Layer 9 of a small transformer language model trained on English Wikipedia (15 layers, counted from 0, width 128).
A neuron's activation on a vector x is GELU(weights . x + bias), where the dot is the dot product.

Input weights of the MLP neurons that the questions are about. A number n stands for (n - 128) times 0.0028.
n35 (bias -0.005): 116, 78, 39, 117, 175, 80, 129, 200, 83, 150, 151, 119, 86, 163, 104, 179, 125, 88, 135, 125, 155, 131, 156, 122, 140, 197, 180, 160, 112, 141, 93, 149, 161, 143, 155, 120, 132, 171, 39, 125, 167, 91, 221, 128, 122, 167, 116, 96, 139, 134, 70, 121, 86, 143, 133, 129, 188, 180, 199, 56, 161, 87, 154, 122, 149, 127, 166, 119, 144, 140, 126, 88, 64, 181, 109, 175, 178, 127, 73, 102, 95, 85, 130, 117, 135, 149, 92, 135, 97, 65, 119, 105, 133, 134, 118, 125, 112, 89, 160, 135, 189, 116, 111, 138, 228, 176, 125, 176, 104, 90, 42, 39, 87, 112, 90, 142, 165, 134, 110, 151, 125, 119, 153, 159, 199, 179, 121, 108
n129 (bias -0.006): 125, 148, 165, 156, 81, 181, 82, 190, 101, 125, 136, 98, 93, 129, 109, 128, 123, 190, 132, 158, 77, 144, 109, 149, 118, 110, 204, 63, 169, 149, 123, 51, 160, 213, 73, 83, 94, 151, 122, 66, 140, 140, 78, 137, 156, 79, 106, 109, 230, 139, 142, 146, 125, 121, 163, 116, 143, 136, 141, 97, 98, 134, 202, 124, 168, 129, 75, 126, 136, 131, 119, 160, 124, 68, 158, 115, 175, 107, 126, 109, 100, 130, 125, 145, 150, 136, 116, 164, 124, 115, 150, 82, 70, 129, 126, 105, 132, 111, 101, 155, 126, 101, 151, 191, 159, 123, 153, 119, 137, 104, 46, 136, 110, 61, 99, 119, 137, 122, 106, 113, 122, 82, 198, 148, 126, 159, 128, 125
n171 (bias -0.024): 116, 102, 102, 126, 98, 162, 131, 124, 123, 94, 160, 61, 72, 91, 116, 87, 139, 132, 145, 144, 100, 65, 171, 100, 122, 144, 125, 80, 138, 125, 146, 97, 190, 178, 124, 99, 103, 147, 153, 149, 127, 156, 133, 157, 135, 231, 144, 110, 136, 71, 153, 61, 112, 174, 93, 183, 111, 135, 89, 156, 111, 117, 195, 113, 120, 142, 133, 225, 155, 43, 129, 137, 135, 106, 118, 65, 153, 140, 104, 158, 76, 83, 142, 187, 103, 144, 153, 152, 87, 148, 149, 150, 171, 100, 69, 98, 137, 148, 203, 87, 51, 166, 179, 152, 159, 90, 98, 177, 141, 88, 127, 173, 141, 185, 151, 163, 72, 88, 88, 149, 110, 118, 139, 130, 97, 150, 127, 81
n201 (bias -0.023): 82, 90, 94, 113, 88, 68, 104, 124, 79, 185, 126, 98, 138, 175, 138, 113, 169, 214, 129, 152, 67, 181, 205, 154, 61, 117, 175, 84, 118, 217, 126, 141, 161, 115, 195, 135, 128, 168, 127, 123, 103, 71, 136, 113, 115, 193, 170, 195, 85, 104, 97, 89, 155, 101, 122, 169, 93, 63, 107, 142, 148, 179, 53, 157, 113, 133, 81, 169, 109, 110, 153, 93, 163, 168, 88, 190, 165, 129, 168, 127, 99, 132, 89, 147, 120, 147, 166, 121, 144, 149, 104, 195, 77, 155, 94, 122, 119, 84, 101, 130, 218, 114, 128, 93, 159, 111, 150, 131, 105, 177, 128, 169, 117, 80, 207, 123, 131, 130, 148, 152, 128, 171, 105, 105, 132, 127, 190, 64
n205 (bias -0.040): 142, 99, 116, 75, 153, 105, 97, 207, 77, 169, 95, 122, 127, 136, 82, 159, 119, 164, 142, 73, 171, 131, 147, 196, 117, 97, 114, 116, 153, 121, 178, 162, 124, 125, 74, 109, 154, 141, 128, 101, 181, 111, 106, 162, 152, 119, 167, 102, 92, 112, 145, 118, 149, 131, 200, 54, 137, 129, 154, 102, 168, 156, 107, 195, 148, 132, 145, 181, 90, 185, 111, 58, 101, 143, 143, 152, 155, 102, 143, 120, 184, 95, 164, 116, 210, 127, 184, 98, 142, 140, 128, 131, 212, 147, 100, 179, 82, 104, 92, 96, 170, 114, 162, 165, 148, 117, 119, 60, 126, 134, 144, 50, 29, 111, 109, 119, 15, 140, 96, 150, 162, 117, 155, 135, 135, 118, 141, 121
n251 (bias 0.018): 158, 158, 110, 148, 138, 121, 127, 158, 127, 146, 129, 120, 121, 93, 150, 105, 141, 140, 116, 124, 179, 158, 116, 71, 91, 161, 150, 148, 88, 118, 143, 177, 126, 144, 153, 110, 134, 123, 93, 86, 187, 156, 118, 133, 138, 81, 129, 145, 94, 126, 89, 191, 177, 98, 101, 150, 28, 127, 91, 166, 140, 151, 123, 123, 91, 168, 140, 114, 80, 124, 113, 138, 107, 163, 187, 105, 81, 100, 149, 139, 113, 124, 7, 120, 124, 134, 118, 148, 121, 135, 126, 156, 116, 146, 176, 95, 142, 104, 158, 135, 147, 113, 145, 164, 163, 67, 92, 177, 75, 107, 121, 181, 81, 161, 56, 128, 112, 114, 151, 178, 161, 97, 149, 114, 129, 143, 173, 95
n268 (bias 0.008): 178, 52, 65, 60, 124, 169, 158, 50, 95, 124, 103, 100, 124, 142, 94, 88, 158, 165, 74, 152, 156, 167, 143, 152, 131, 145, 185, 151, 105, 120, 160, 81, 98, 131, 54, 143, 121, 181, 120, 185, 126, 69, 102, 101, 77, 82, 115, 151, 169, 130, 109, 129, 112, 123, 129, 126, 129, 139, 146, 111, 135, 111, 156, 165, 59, 113, 120, 152, 145, 82, 187, 155, 128, 129, 204, 142, 135, 122, 44, 117, 187, 121, 112, 110, 88, 64, 171, 163, 147, 105, 184, 138, 129, 65, 114, 135, 119, 100, 147, 170, 105, 194, 118, 109, 139, 107, 209, 139, 105, 73, 161, 158, 108, 125, 115, 154, 177, 202, 111, 139, 115, 126, 134, 151, 154, 195, 168, 84
n274 (bias -0.021): 116, 103, 147, 126, 160, 136, 137, 123, 69, 161, 134, 103, 81, 130, 94, 116, 77, 181, 119, 114, 122, 84, 191, 138, 95, 172, 152, 111, 106, 140, 136, 166, 163, 156, 153, 159, 131, 124, 104, 181, 111, 128, 111, 89, 154, 147, 113, 132, 70, 148, 165, 109, 161, 170, 124, 149, 158, 129, 80, 162, 85, 97, 163, 91, 160, 176, 143, 113, 132, 103, 118, 102, 174, 147, 119, 138, 161, 188, 132, 190, 120, 131, 96, 129, 157, 181, 126, 130, 70, 196, 88, 140, 150, 169, 109, 136, 128, 157, 69, 134, 115, 108, 99, 201, 41, 165, 149, 128, 105, 57, 174, 71, 107, 152, 28, 116, 157, 126, 85, 107, 119, 105, 39, 151, 156, 215, 77, 85
n302 (bias -0.001): 89, 130, 148, 124, 119, 100, 193, 148, 106, 109, 145, 152, 159, 111, 104, 131, 203, 93, 93, 115, 164, 102, 114, 172, 110, 104, 157, 87, 123, 110, 121, 169, 106, 154, 108, 71, 129, 120, 130, 114, 105, 149, 155, 148, 162, 101, 188, 129, 83, 139, 101, 155, 107, 121, 168, 82, 121, 130, 159, 129, 69, 121, 127, 97, 141, 132, 134, 119, 119, 120, 169, 128, 105, 131, 101, 135, 130, 139, 128, 122, 135, 162, 131, 111, 169, 148, 161, 102, 149, 54, 90, 73, 157, 164, 181, 52, 139, 166, 77, 163, 113, 169, 177, 166, 65, 140, 163, 138, 135, 144, 137, 118, 122, 119, 117, 119, 100, 79, 93, 194, 153, 140, 122, 190, 115, 184, 86, 125
n317 (bias -0.012): 178, 155, 72, 197, 172, 172, 104, 145, 88, 142, 131, 105, 37, 66, 137, 118, 110, 103, 98, 115, 192, 156, 163, 82, 159, 104, 122, 118, 203, 172, 167, 129, 156, 112, 151, 172, 62, 132, 98, 118, 85, 118, 103, 160, 122, 102, 85, 119, 97, 93, 104, 161, 99, 126, 134, 138, 27, 157, 131, 197, 70, 133, 138, 107, 153, 89, 127, 101, 93, 94, 112, 120, 95, 151, 139, 145, 139, 170, 172, 104, 138, 185, 86, 109, 147, 158, 122, 124, 127, 126, 120, 189, 121, 42, 141, 107, 156, 98, 143, 129, 213, 124, 161, 156, 154, 150, 80, 96, 138, 87, 134, 117, 164, 134, 97, 120, 113, 64, 150, 68, 129, 149, 131, 147, 170, 135, 213, 118
n318 (bias 0.006): 158, 137, 98, 100, 163, 162, 135, 173, 120, 165, 179, 84, 126, 119, 156, 107, 110, 113, 136, 108, 143, 82, 96, 157, 104, 166, 102, 125, 158, 141, 144, 139, 157, 75, 123, 173, 185, 136, 86, 115, 117, 40, 179, 141, 81, 140, 164, 103, 81, 136, 168, 92, 89, 209, 128, 192, 113, 138, 134, 104, 89, 133, 153, 101, 162, 60, 84, 221, 76, 168, 188, 199, 191, 117, 129, 145, 171, 167, 76, 135, 82, 123, 127, 76, 126, 135, 151, 55, 151, 141, 180, 87, 185, 100, 158, 134, 141, 115, 132, 125, 108, 87, 133, 177, 98, 117, 93, 125, 90, 107, 139, 50, 123, 121, 96, 117, 100, 91, 116, 147, 149, 125, 132, 109, 143, 133, 113, 83
n321 (bias -0.019): 97, 203, 127, 152, 129, 125, 123, 131, 121, 111, 106, 203, 122, 167, 98, 120, 112, 127, 119, 135, 133, 202, 146, 158, 156, 106, 113, 111, 83, 91, 218, 108, 158, 90, 86, 133, 146, 146, 131, 133, 98, 99, 158, 98, 130, 69, 70, 164, 92, 169, 123, 180, 101, 140, 66, 85, 131, 135, 94, 109, 116, 158, 148, 62, 178, 179, 80, 159, 147, 119, 132, 105, 159, 154, 105, 148, 106, 191, 128, 106, 97, 112, 160, 184, 90, 114, 173, 129, 89, 106, 110, 155, 107, 166, 125, 116, 128, 73, 100, 89, 145, 133, 145, 90, 173, 106, 120, 143, 103, 198, 138, 167, 51, 209, 109, 111, 130, 170, 142, 143, 131, 106, 147, 136, 80, 130, 132, 137
n419 (bias -0.029): 129, 170, 151, 124, 185, 130, 125, 159, 112, 113, 102, 111, 121, 149, 159, 188, 90, 132, 154, 171, 135, 117, 149, 133, 170, 101, 144, 79, 151, 98, 144, 127, 142, 105, 139, 101, 128, 142, 108, 113, 145, 132, 114, 97, 124, 135, 179, 149, 161, 154, 131, 105, 96, 93, 116, 151, 68, 108, 165, 137, 110, 114, 142, 120, 82, 154, 54, 119, 135, 165, 204, 125, 156, 104, 171, 55, 108, 131, 142, 82, 59, 118, 107, 114, 176, 176, 161, 130, 63, 47, 169, 153, 148, 132, 136, 95, 84, 124, 75, 124, 64, 170, 154, 171, 137, 165, 101, 74, 126, 115, 66, 185, 137, 120, 188, 136, 102, 129, 173, 153, 155, 106, 128, 108, 173, 212, 131, 107
n439 (bias -0.021): 121, 118, 124, 140, 149, 161, 85, 96, 92, 105, 133, 121, 103, 160, 116, 110, 174, 191, 64, 145, 140, 135, 142, 172, 164, 157, 100, 126, 125, 135, 73, 119, 144, 133, 130, 126, 92, 137, 177, 116, 118, 90, 92, 172, 177, 140, 142, 126, 112, 119, 106, 139, 155, 109, 96, 135, 144, 188, 106, 190, 103, 120, 135, 118, 97, 182, 141, 178, 132, 120, 110, 119, 132, 81, 145, 110, 116, 64, 116, 155, 113, 146, 171, 142, 132, 160, 109, 164, 145, 169, 158, 116, 84, 156, 123, 130, 127, 131, 106, 111, 117, 201, 134, 71, 150, 93, 198, 155, 107, 100, 129, 93, 188, 110, 116, 84, 137, 106, 127, 105, 126, 109, 139, 152, 140, 124, 110, 104
n457 (bias -0.014): 140, 171, 126, 159, 169, 163, 97, 118, 86, 166, 118, 192, 106, 122, 152, 160, 98, 100, 92, 129, 156, 137, 111, 161, 179, 134, 170, 138, 221, 82, 109, 141, 169, 85, 105, 173, 96, 135, 94, 146, 83, 134, 147, 97, 198, 163, 118, 118, 111, 122, 83, 136, 115, 117, 112, 141, 170, 157, 134, 113, 137, 79, 107, 127, 89, 140, 53, 132, 166, 172, 182, 72, 57, 133, 102, 160, 111, 174, 79, 184, 167, 48, 107, 138, 96, 82, 55, 162, 161, 128, 135, 125, 163, 175, 182, 137, 61, 159, 133, 133, 68, 102, 114, 114, 111, 144, 86, 149, 89, 124, 125, 188, 125, 97, 130, 110, 148, 143, 73, 129, 131, 105, 242, 78, 165, 149, 140, 82

Each question shows a token from some text and the vector x that enters the MLP there. A number n stands for (n - 128) times 0.037.

"cent": 104, 138, 140, 157, 129, 53, 73, 111, 114, 86, 140, 128, 155, 122, 179, 108, 116, 179, 142, 122, 142, 105, 144, 118, 123, 113, 115, 133, 144, 120, 104, 121, 137, 78, 130, 97, 126, 136, 129, 124, 94, 143, 157, 152, 113, 117, 109, 109, 194, 138, 104, 112, 161, 178, 101, 149, 142, 161, 108, 159, 128, 130, 134, 93, 50, 105, 106, 118, 129, 146, 68, 146, 120, 130, 132, 143, 103, 118, 141, 144, 136, 149, 129, 152, 141, 86, 139, 148, 108, 133, 171, 134, 136, 103, 184, 108, 136, 145, 85, 103, 94, 168, 144, 179, 161, 141, 165, 77, 166, 132, 114, 138, 120, 127, 126, 153, 98, 147, 118, 93, 51, 130, 154, 197, 146, 102, 151, 144
Which neuron fires most, and how strongly? n439, at about 1

"S": 125, 164, 153, 142, 96, 82, 80, 121, 143, 114, 123, 156, 156, 147, 144, 105, 124, 143, 127, 174, 130, 131, 136, 133, 148, 141, 92, 165, 146, 99, 119, 186, 116, 128, 158, 125, 112, 125, 120, 102, 92, 136, 174, 117, 126, 93, 148, 114, 178, 158, 107, 131, 144, 173, 164, 134, 184, 137, 94, 138, 120, 180, 90, 114, 89, 69, 131, 131, 135, 115, 122, 178, 144, 140, 137, 136, 91, 90, 87, 178, 135, 161, 125, 110, 118, 83, 137, 128, 116, 146, 186, 80, 161, 113, 149, 104, 117, 133, 113, 108, 134, 93, 135, 198, 120, 122, 132, 75, 151, 114, 135, 134, 105, 132, 103, 128, 83, 134, 51, 110, 70, 153, 114, 162, 118, 96, 141, 163
Which of these neurons fires most? n318

"of ": 105, 117, 162, 128, 106, 49, 100, 118, 130, 146, 119, 114, 123, 152, 160, 84, 42, 158, 117, 167, 111, 170, 136, 115, 137, 125, 112, 120, 122, 127, 113, 201, 128, 122, 133, 123, 141, 101, 157, 116, 85, 158, 179, 115, 113, 137, 122, 136, 170, 117, 91, 97, 163, 194, 136, 136, 185, 155, 81, 153, 101, 173, 124, 109, 70, 109, 113, 138, 115, 152, 108, 156, 130, 146, 116, 140, 105, 100, 145, 125, 121, 135, 125, 119, 133, 122, 115, 131, 79, 131, 177, 109, 139, 119, 154, 125, 103, 143, 142, 112, 145, 150, 151, 185, 139, 121, 145, 84, 147, 145, 138, 131, 106, 119, 124, 145, 95, 159, 109, 73, 55, 151, 145, 159, 140, 84, 147, 147
Which of these neurons fires most? n201

"May ": 135, 152, 108, 120, 111, 47, 90, 146, 164, 127, 163, 144, 147, 141, 155, 95, 53, 155, 137, 151, 130, 105, 130, 111, 145, 152, 91, 117, 154, 100, 106, 185, 100, 125, 156, 154, 96, 130, 150, 124, 94, 146, 167, 98, 111, 94, 113, 136, 192, 91, 100, 98, 125, 180, 127, 112, 141, 169, 94, 141, 113, 146, 127, 134, 82, 83, 115, 153, 113, 146, 124, 153, 130, 147, 167, 168, 96, 88, 125, 161, 137, 142, 106, 128, 140, 83, 125, 125, 108, 130, 161, 125, 157, 97, 151, 109, 112, 127, 119, 120, 143, 124, 110, 178, 132, 113, 141, 80, 175, 161, 129, 136, 132, 150, 91, 157, 105, 157, 145, 94, 78, 149, 121, 163, 149, 61, 147, 159
Which of these neurons fires most? n317

"ors ": 122, 132, 169, 134, 80, 41, 122, 113, 147, 98, 142, 121, 157, 144, 156, 96, 41, 144, 154, 164, 140, 129, 146, 130, 139, 113, 118, 111, 129, 125, 105, 166, 96, 99, 127, 102, 124, 91, 154, 117, 144, 143, 175, 100, 130, 112, 130, 106, 201, 132, 67, 96, 142, 175, 192, 159, 165, 145, 131, 154, 121, 153, 103, 99, 79, 111, 90, 139, 133, 153, 142, 162, 115, 156, 119, 162, 97, 120, 148, 163, 118, 123, 136, 115, 123, 115, 132, 121, 93, 102, 170, 149, 121, 112, 167, 76, 96, 151, 106, 131, 100, 147, 127, 172, 126, 172, 155, 84, 151, 141, 128, 142, 121, 135, 102, 139, 80, 141, 123, 90, 95, 133, 125, 157, 123, 101, 151, 154
Which of these neurons fires most? n419

"ry ": 128, 117, 155, 106, 112, 17, 132, 102, 147, 116, 150, 163, 145, 138, 148, 126, 51, 128, 130, 136, 114, 137, 175, 134, 134, 137, 107, 145, 133, 134, 103, 206, 139, 114, 146, 90, 95, 109, 141, 127, 100, 153, 155, 100, 105, 106, 124, 127, 201, 115, 95, 104, 168, 181, 147, 131, 172, 160, 134, 153, 97, 149, 126, 106, 78, 106, 111, 152, 132, 107, 113, 167, 132, 111, 142, 151, 125, 108, 133, 159, 100, 130, 119, 119, 130, 124, 149, 82, 125, 131, 154, 111, 126, 103, 140, 97, 138, 163, 111, 154, 142, 137, 149, 159, 125, 113, 165, 88, 141, 136, 121, 151, 105, 129, 69, 152, 111, 177, 75, 101, 71, 150, 113, 156, 126, 102, 138, 167
The three highest activations, in order: n274, n302, n268

"es": 141, 137, 157, 109, 118, 61, 114, 120, 124, 124, 132, 158, 166, 148, 143, 142, 119, 163, 134, 141, 111, 142, 178, 118, 153, 97, 119, 133, 135, 123, 100, 156, 93, 82, 125, 108, 122, 130, 108, 136, 112, 164, 178, 104, 138, 88, 123, 123, 161, 113, 86, 70, 156, 176, 122, 160, 166, 143, 65, 152, 93, 165, 112, 106, 91, 115, 126, 126, 103, 165, 98, 161, 112, 135, 142, 141, 109, 107, 132, 158, 106, 140, 112, 134, 107, 105, 149, 114, 111, 137, 179, 111, 167, 113, 178, 156, 89, 144, 111, 126, 135, 106, 124, 210, 136, 178, 147, 80, 155, 97, 106, 151, 114, 163, 104, 158, 94, 141, 86, 67, 85, 138, 115, 174, 111, 117, 137, 146
Which of these neurons fires most? n274

"y ": 123, 120, 159, 125, 98, 38, 139, 117, 147, 114, 126, 122, 101, 137, 178, 121, 13, 148, 151, 152, 130, 128, 146, 119, 144, 91, 136, 109, 127, 123, 96, 156, 106, 98, 136, 117, 98, 103, 151, 101, 115, 152, 186, 112, 119, 97, 119, 124, 169, 123, 63, 79, 144, 168, 167, 145, 178, 137, 101, 149, 87, 194, 115, 128, 78, 87, 135, 156, 145, 136, 138, 169, 143, 147, 139, 143, 124, 125, 146, 166, 131, 107, 134, 105, 111, 114, 135, 117, 82, 127, 175, 159, 146, 105, 175, 104, 102, 141, 151, 133, 141, 136, 146, 177, 123, 122, 148, 90, 148, 143, 124, 147, 125, 127, 82, 148, 103, 155, 92, 121, 113, 114, 127, 137, 142, 100, 142, 162
Which of these neurons fires most? n419

"suc": 121, 121, 135, 126, 133, 52, 93, 142, 101, 107, 112, 154, 128, 178, 163, 129, 131, 125, 111, 142, 127, 103, 155, 123, 139, 132, 121, 119, 124, 125, 140, 195, 128, 122, 132, 85, 116, 155, 145, 105, 149, 112, 189, 118, 125, 81, 90, 152, 206, 138, 87, 102, 119, 152, 133, 159, 102, 187, 76, 138, 105, 171, 138, 96, 65, 95, 120, 122, 119, 191, 94, 157, 139, 135, 145, 169, 118, 92, 101, 174, 112, 133, 136, 129, 135, 89, 133, 125, 98, 146, 151, 140, 125, 100, 143, 102, 127, 135, 112, 116, 131, 148, 116, 161, 184, 112, 138, 102, 175, 118, 115, 122, 101, 139, 146, 127, 101, 158, 113, 74, 93, 146, 111, 178, 117, 98, 144, 173
The three highest activations, in order: n35, n321, n439

"a ": 117, 130, 134, 144, 121, 75, 90, 132, 130, 132, 136, 140, 160, 165, 157, 102, 42, 150, 140, 172, 108, 146, 130, 137, 168, 112, 119, 171, 129, 129, 113, 191, 115, 83, 130, 101, 140, 122, 139, 101, 102, 162, 173, 89, 116, 98, 105, 132, 169, 102, 63, 111, 145, 188, 139, 157, 181, 164, 73, 162, 75, 147, 125, 114, 88, 107, 133, 114, 125, 117, 124, 165, 149, 137, 147, 158, 107, 135, 129, 170, 143, 124, 126, 132, 129, 93, 126, 122, 88, 132, 163, 128, 135, 114, 120, 127, 106, 146, 125, 114, 170, 105, 130, 170, 143, 116, 126, 90, 161, 110, 121, 131, 104, 110, 123, 163, 92, 169, 98, 73, 88, 127, 120, 158, 127, 84, 174, 162
The two highest activations, in order: n321, n317

"has ": 115, 121, 158, 147, 101, 64, 109, 125, 147, 114, 141, 138, 118, 171, 211, 107, 65, 141, 135, 175, 135, 138, 152, 96, 155, 95, 136, 140, 106, 120, 136, 144, 107, 99, 146, 111, 92, 109, 103, 139, 125, 136, 170, 116, 113, 118, 138, 131, 186, 113, 63, 92, 155, 158, 174, 149, 198, 154, 87, 139, 109, 183, 123, 126, 74, 107, 128, 137, 160, 134, 139, 158, 142, 138, 152, 130, 116, 80, 120, 152, 105, 100, 128, 132, 119, 80, 117, 126, 97, 106, 165, 150, 98, 93, 161, 123, 82, 136, 141, 114, 177, 130, 107, 170, 141, 118, 151, 101, 167, 136, 125, 125, 108, 146, 96, 150, 99, 167, 135, 85, 87, 121, 105, 124, 131, 110, 165, 155
Which of these neurons fires most? n268

"in ": 120, 113, 141, 138, 109, 58, 85, 119, 132, 132, 131, 135, 162, 164, 162, 115, 38, 148, 121, 190, 111, 150, 135, 106, 153, 111, 86, 111, 131, 113, 93, 153, 133, 104, 143, 145, 119, 108, 144, 110, 93, 181, 159, 106, 100, 90, 126, 146, 153, 127, 86, 112, 154, 185, 147, 140, 176, 170, 86, 142, 113, 174, 120, 129, 71, 105, 138, 144, 117, 131, 134, 137, 129, 135, 119, 146, 72, 104, 152, 163, 110, 131, 112, 140, 142, 104, 125, 128, 94, 116, 146, 128, 166, 110, 143, 112, 109, 140, 136, 114, 140, 149, 132, 198, 146, 124, 162, 81, 150, 155, 114, 122, 112, 154, 92, 155, 116, 136, 100, 71, 83, 118, 139, 159, 159, 81, 174, 174
Which of these neurons fires most? n321

"b": 127, 127, 150, 129, 109, 67, 75, 94, 142, 107, 153, 168, 185, 162, 164, 111, 92, 134, 148, 155, 119, 117, 162, 123, 118, 100, 122, 107, 118, 147, 123, 160, 113, 90, 154, 138, 125, 119, 128, 142, 107, 135, 157, 132, 100, 97, 116, 130, 182, 137, 109, 86, 170, 137, 142, 126, 167, 153, 101, 152, 93, 174, 134, 100, 62, 91, 82, 116, 151, 178, 105, 128, 127, 119, 133, 170, 132, 96, 139, 157, 121, 108, 89, 103, 154, 123, 130, 118, 110, 163, 183, 96, 152, 103, 132, 134, 93, 164, 151, 135, 160, 136, 141, 154, 98, 97, 163, 104, 154, 125, 146, 108, 131, 155, 111, 197, 115, 168, 66, 73, 107, 128, 126, 176, 109, 83, 108, 138
Which of these neurons fires most? n274

"June ": 132, 159, 99, 117, 130, 48, 90, 139, 155, 118, 157, 155, 136, 143, 159, 90, 55, 174, 118, 149, 138, 122, 117, 119, 122, 160, 111, 121, 137, 121, 111, 180, 87, 109, 163, 140, 104, 127, 153, 118, 106, 143, 139, 109, 105, 100, 112, 149, 184, 86, 106, 104, 125, 181, 115, 96, 144, 184, 103, 136, 94, 155, 114, 130, 79, 109, 113, 152, 111, 134, 117, 151, 125, 150, 167, 152, 77, 103, 146, 146, 120, 164, 106, 120, 118, 82, 135, 115, 101, 130, 171, 106, 165, 90, 151, 132, 115, 155, 121, 112, 144, 126, 117, 176, 147, 109, 146, 93, 158, 163, 139, 126, 149, 147, 99, 177, 105, 151, 128, 100, 76, 146, 121, 187, 142, 67, 136, 165
The three highest activations, in order: n317, n251, n318

"an ": 115, 132, 149, 145, 99, 71, 127, 85, 157, 141, 128, 138, 171, 152, 156, 103, 64, 108, 124, 159, 123, 120, 153, 115, 164, 138, 95, 153, 149, 107, 109, 195, 125, 98, 139, 110, 106, 119, 150, 82, 102, 147, 159, 107, 110, 91, 117, 121, 197, 109, 89, 76, 148, 200, 163, 138, 178, 175, 80, 148, 70, 136, 125, 103, 92, 107, 158, 153, 143, 125, 133, 166, 130, 127, 168, 158, 110, 107, 122, 178, 133, 109, 115, 128, 141, 96, 128, 108, 122, 108, 162, 114, 133, 130, 114, 117, 133, 146, 119, 117, 154, 127, 102, 168, 145, 124, 151, 86, 153, 120, 141, 153, 120, 126, 78, 144, 104, 162, 72, 110, 88, 136, 147, 148, 124, 87, 150, 157
Which neuron fires most, and how strongly? n457, at about 0.19

"6": 144, 116, 139, 125, 113, 42, 81, 151, 126, 107, 139, 155, 130, 162, 163, 121, 141, 198, 98, 139, 106, 114, 121, 125, 149, 125, 135, 128, 137, 109, 108, 163, 108, 95, 153, 114, 108, 133, 142, 155, 107, 141, 161, 123, 107, 123, 138, 126, 192, 118, 104, 114, 149, 167, 120, 132, 191, 153, 116, 138, 100, 151, 139, 147, 84, 86, 122, 111, 108, 106, 120, 150, 114, 144, 164, 127, 109, 99, 111, 160, 111, 151, 107, 76, 134, 117, 135, 126, 87, 144, 154, 83, 153, 101, 172, 127, 118, 151, 124, 109, 165, 56, 140, 165, 137, 119, 124, 91, 162, 142, 142, 141, 138, 150, 94, 193, 91, 170, 109, 76, 71, 153, 135, 179, 112, 77, 147, 147
Which of these neurons fires most? n129

"wh": 101, 128, 135, 126, 79, 96, 81, 109, 112, 107, 128, 164, 146, 108, 165, 86, 97, 142, 151, 156, 114, 113, 143, 131, 123, 105, 81, 130, 102, 146, 118, 171, 100, 93, 130, 136, 125, 152, 107, 139, 107, 157, 173, 142, 108, 133, 129, 160, 197, 106, 83, 92, 144, 138, 126, 154, 189, 162, 105, 172, 122, 156, 165, 124, 82, 125, 131, 114, 125, 138, 115, 181, 141, 151, 161, 149, 125, 85, 150, 175, 140, 133, 123, 102, 147, 100, 149, 109, 104, 112, 136, 108, 147, 153, 145, 160, 91, 146, 135, 116, 151, 102, 129, 144, 123, 122, 139, 86, 183, 83, 126, 111, 125, 184, 88, 160, 131, 147, 114, 84, 76, 120, 116, 189, 82, 62, 134, 146
Which of these neurons fires most? n274

".": 116, 126, 166, 128, 108, 48, 113, 112, 158, 86, 130, 122, 126, 110, 159, 112, 136, 178, 151, 144, 146, 155, 124, 71, 160, 87, 142, 138, 142, 115, 123, 155, 90, 97, 123, 148, 120, 110, 117, 151, 138, 118, 162, 132, 115, 117, 135, 135, 168, 117, 96, 131, 146, 179, 141, 146, 202, 126, 108, 134, 142, 140, 110, 111, 76, 108, 120, 115, 113, 121, 111, 169, 116, 122, 96, 137, 90, 92, 129, 181, 103, 126, 130, 104, 157, 93, 97, 115, 108, 128, 174, 133, 111, 128, 169, 122, 145, 181, 121, 163, 113, 102, 125, 199, 129, 124, 146, 78, 198, 141, 126, 155, 92, 149, 117, 158, 92, 142, 79, 109, 48, 132, 144, 140, 119, 123, 160, 147
Which of these neurons fires most? n457

"ession": 99, 122, 157, 117, 88, 47, 106, 106, 148, 67, 158, 154, 188, 127, 158, 154, 104, 155, 145, 114, 124, 104, 148, 93, 121, 132, 100, 143, 123, 120, 111, 151, 122, 129, 151, 94, 117, 120, 140, 135, 114, 149, 158, 146, 142, 101, 116, 130, 189, 162, 96, 83, 129, 171, 134, 143, 149, 145, 99, 160, 116, 141, 106, 116, 60, 107, 130, 139, 129, 150, 106, 116, 117, 155, 146, 162, 74, 91, 157, 161, 105, 142, 131, 96, 106, 94, 126, 156, 153, 125, 159, 121, 136, 129, 175, 121, 123, 152, 118, 116, 136, 130, 125, 174, 140, 161, 141, 94, 165, 108, 97, 138, 152, 134, 108, 159, 113, 168, 90, 92, 60, 108, 130, 198, 120, 69, 152, 149
Which of these neurons fires most? n439

"ation": 123, 134, 138, 133, 99, 58, 112, 116, 152, 71, 164, 138, 156, 114, 167, 138, 100, 152, 141, 109, 133, 135, 130, 157, 110, 154, 142, 139, 111, 109, 128, 167, 142, 119, 124, 82, 119, 141, 141, 115, 93, 160, 178, 150, 150, 97, 96, 144, 185, 157, 82, 70, 154, 191, 136, 139, 143, 126, 97, 133, 112, 148, 118, 89, 47, 76, 126, 131, 113, 138, 120, 138, 127, 164, 110, 144, 96, 117, 128, 113, 132, 132, 140, 102, 94, 85, 114, 125, 156, 119, 141, 104, 125, 145, 194, 80, 142, 155, 134, 128, 120, 128, 106, 171, 144, 160, 136, 80, 165, 109, 124, 151, 147, 147, 131, 163, 80, 152, 112, 79, 93, 123, 144, 191, 147, 101, 133, 145
Which of these neurons fires most? n302

"Ac": 127, 155, 131, 124, 96, 45, 71, 138, 146, 98, 122, 144, 151, 105, 160, 117, 129, 167, 149, 141, 124, 110, 151, 104, 142, 135, 91, 73, 138, 129, 165, 186, 120, 119, 138, 108, 107, 122, 119, 98, 151, 144, 205, 117, 123, 70, 129, 123, 174, 160, 73, 115, 169, 171, 138, 113, 139, 151, 87, 170, 127, 140, 122, 93, 87, 104, 134, 155, 116, 136, 100, 140, 144, 140, 139, 139, 101, 127, 92, 163, 113, 154, 132, 125, 99, 96, 149, 147, 118, 171, 180, 99, 123, 115, 135, 94, 102, 133, 125, 127, 113, 160, 148, 164, 146, 136, 148, 66, 165, 144, 126, 152, 126, 148, 126, 115, 99, 145, 99, 103, 69, 119, 111, 202, 129, 108, 118, 148
Which of these neurons fires most? n321

"$": 135, 139, 121, 100, 105, 72, 84, 160, 168, 117, 143, 146, 102, 150, 171, 100, 107, 188, 121, 146, 141, 138, 116, 78, 175, 91, 116, 144, 151, 132, 120, 203, 103, 112, 127, 118, 117, 140, 92, 143, 72, 166, 169, 104, 139, 117, 128, 136, 173, 128, 80, 90, 123, 139, 106, 127, 179, 154, 101, 137, 118, 157, 142, 127, 91, 66, 130, 131, 158, 125, 148, 157, 108, 151, 149, 115, 91, 92, 123, 163, 142, 118, 110, 135, 132, 82, 122, 125, 108, 109, 144, 130, 150, 115, 162, 131, 106, 146, 126, 137, 160, 112, 125, 189, 164, 106, 135, 79, 179, 141, 96, 151, 127, 146, 98, 165, 107, 159, 87, 106, 71, 131, 135, 158, 97, 80, 146, 159
Which of these neurons fires most? n457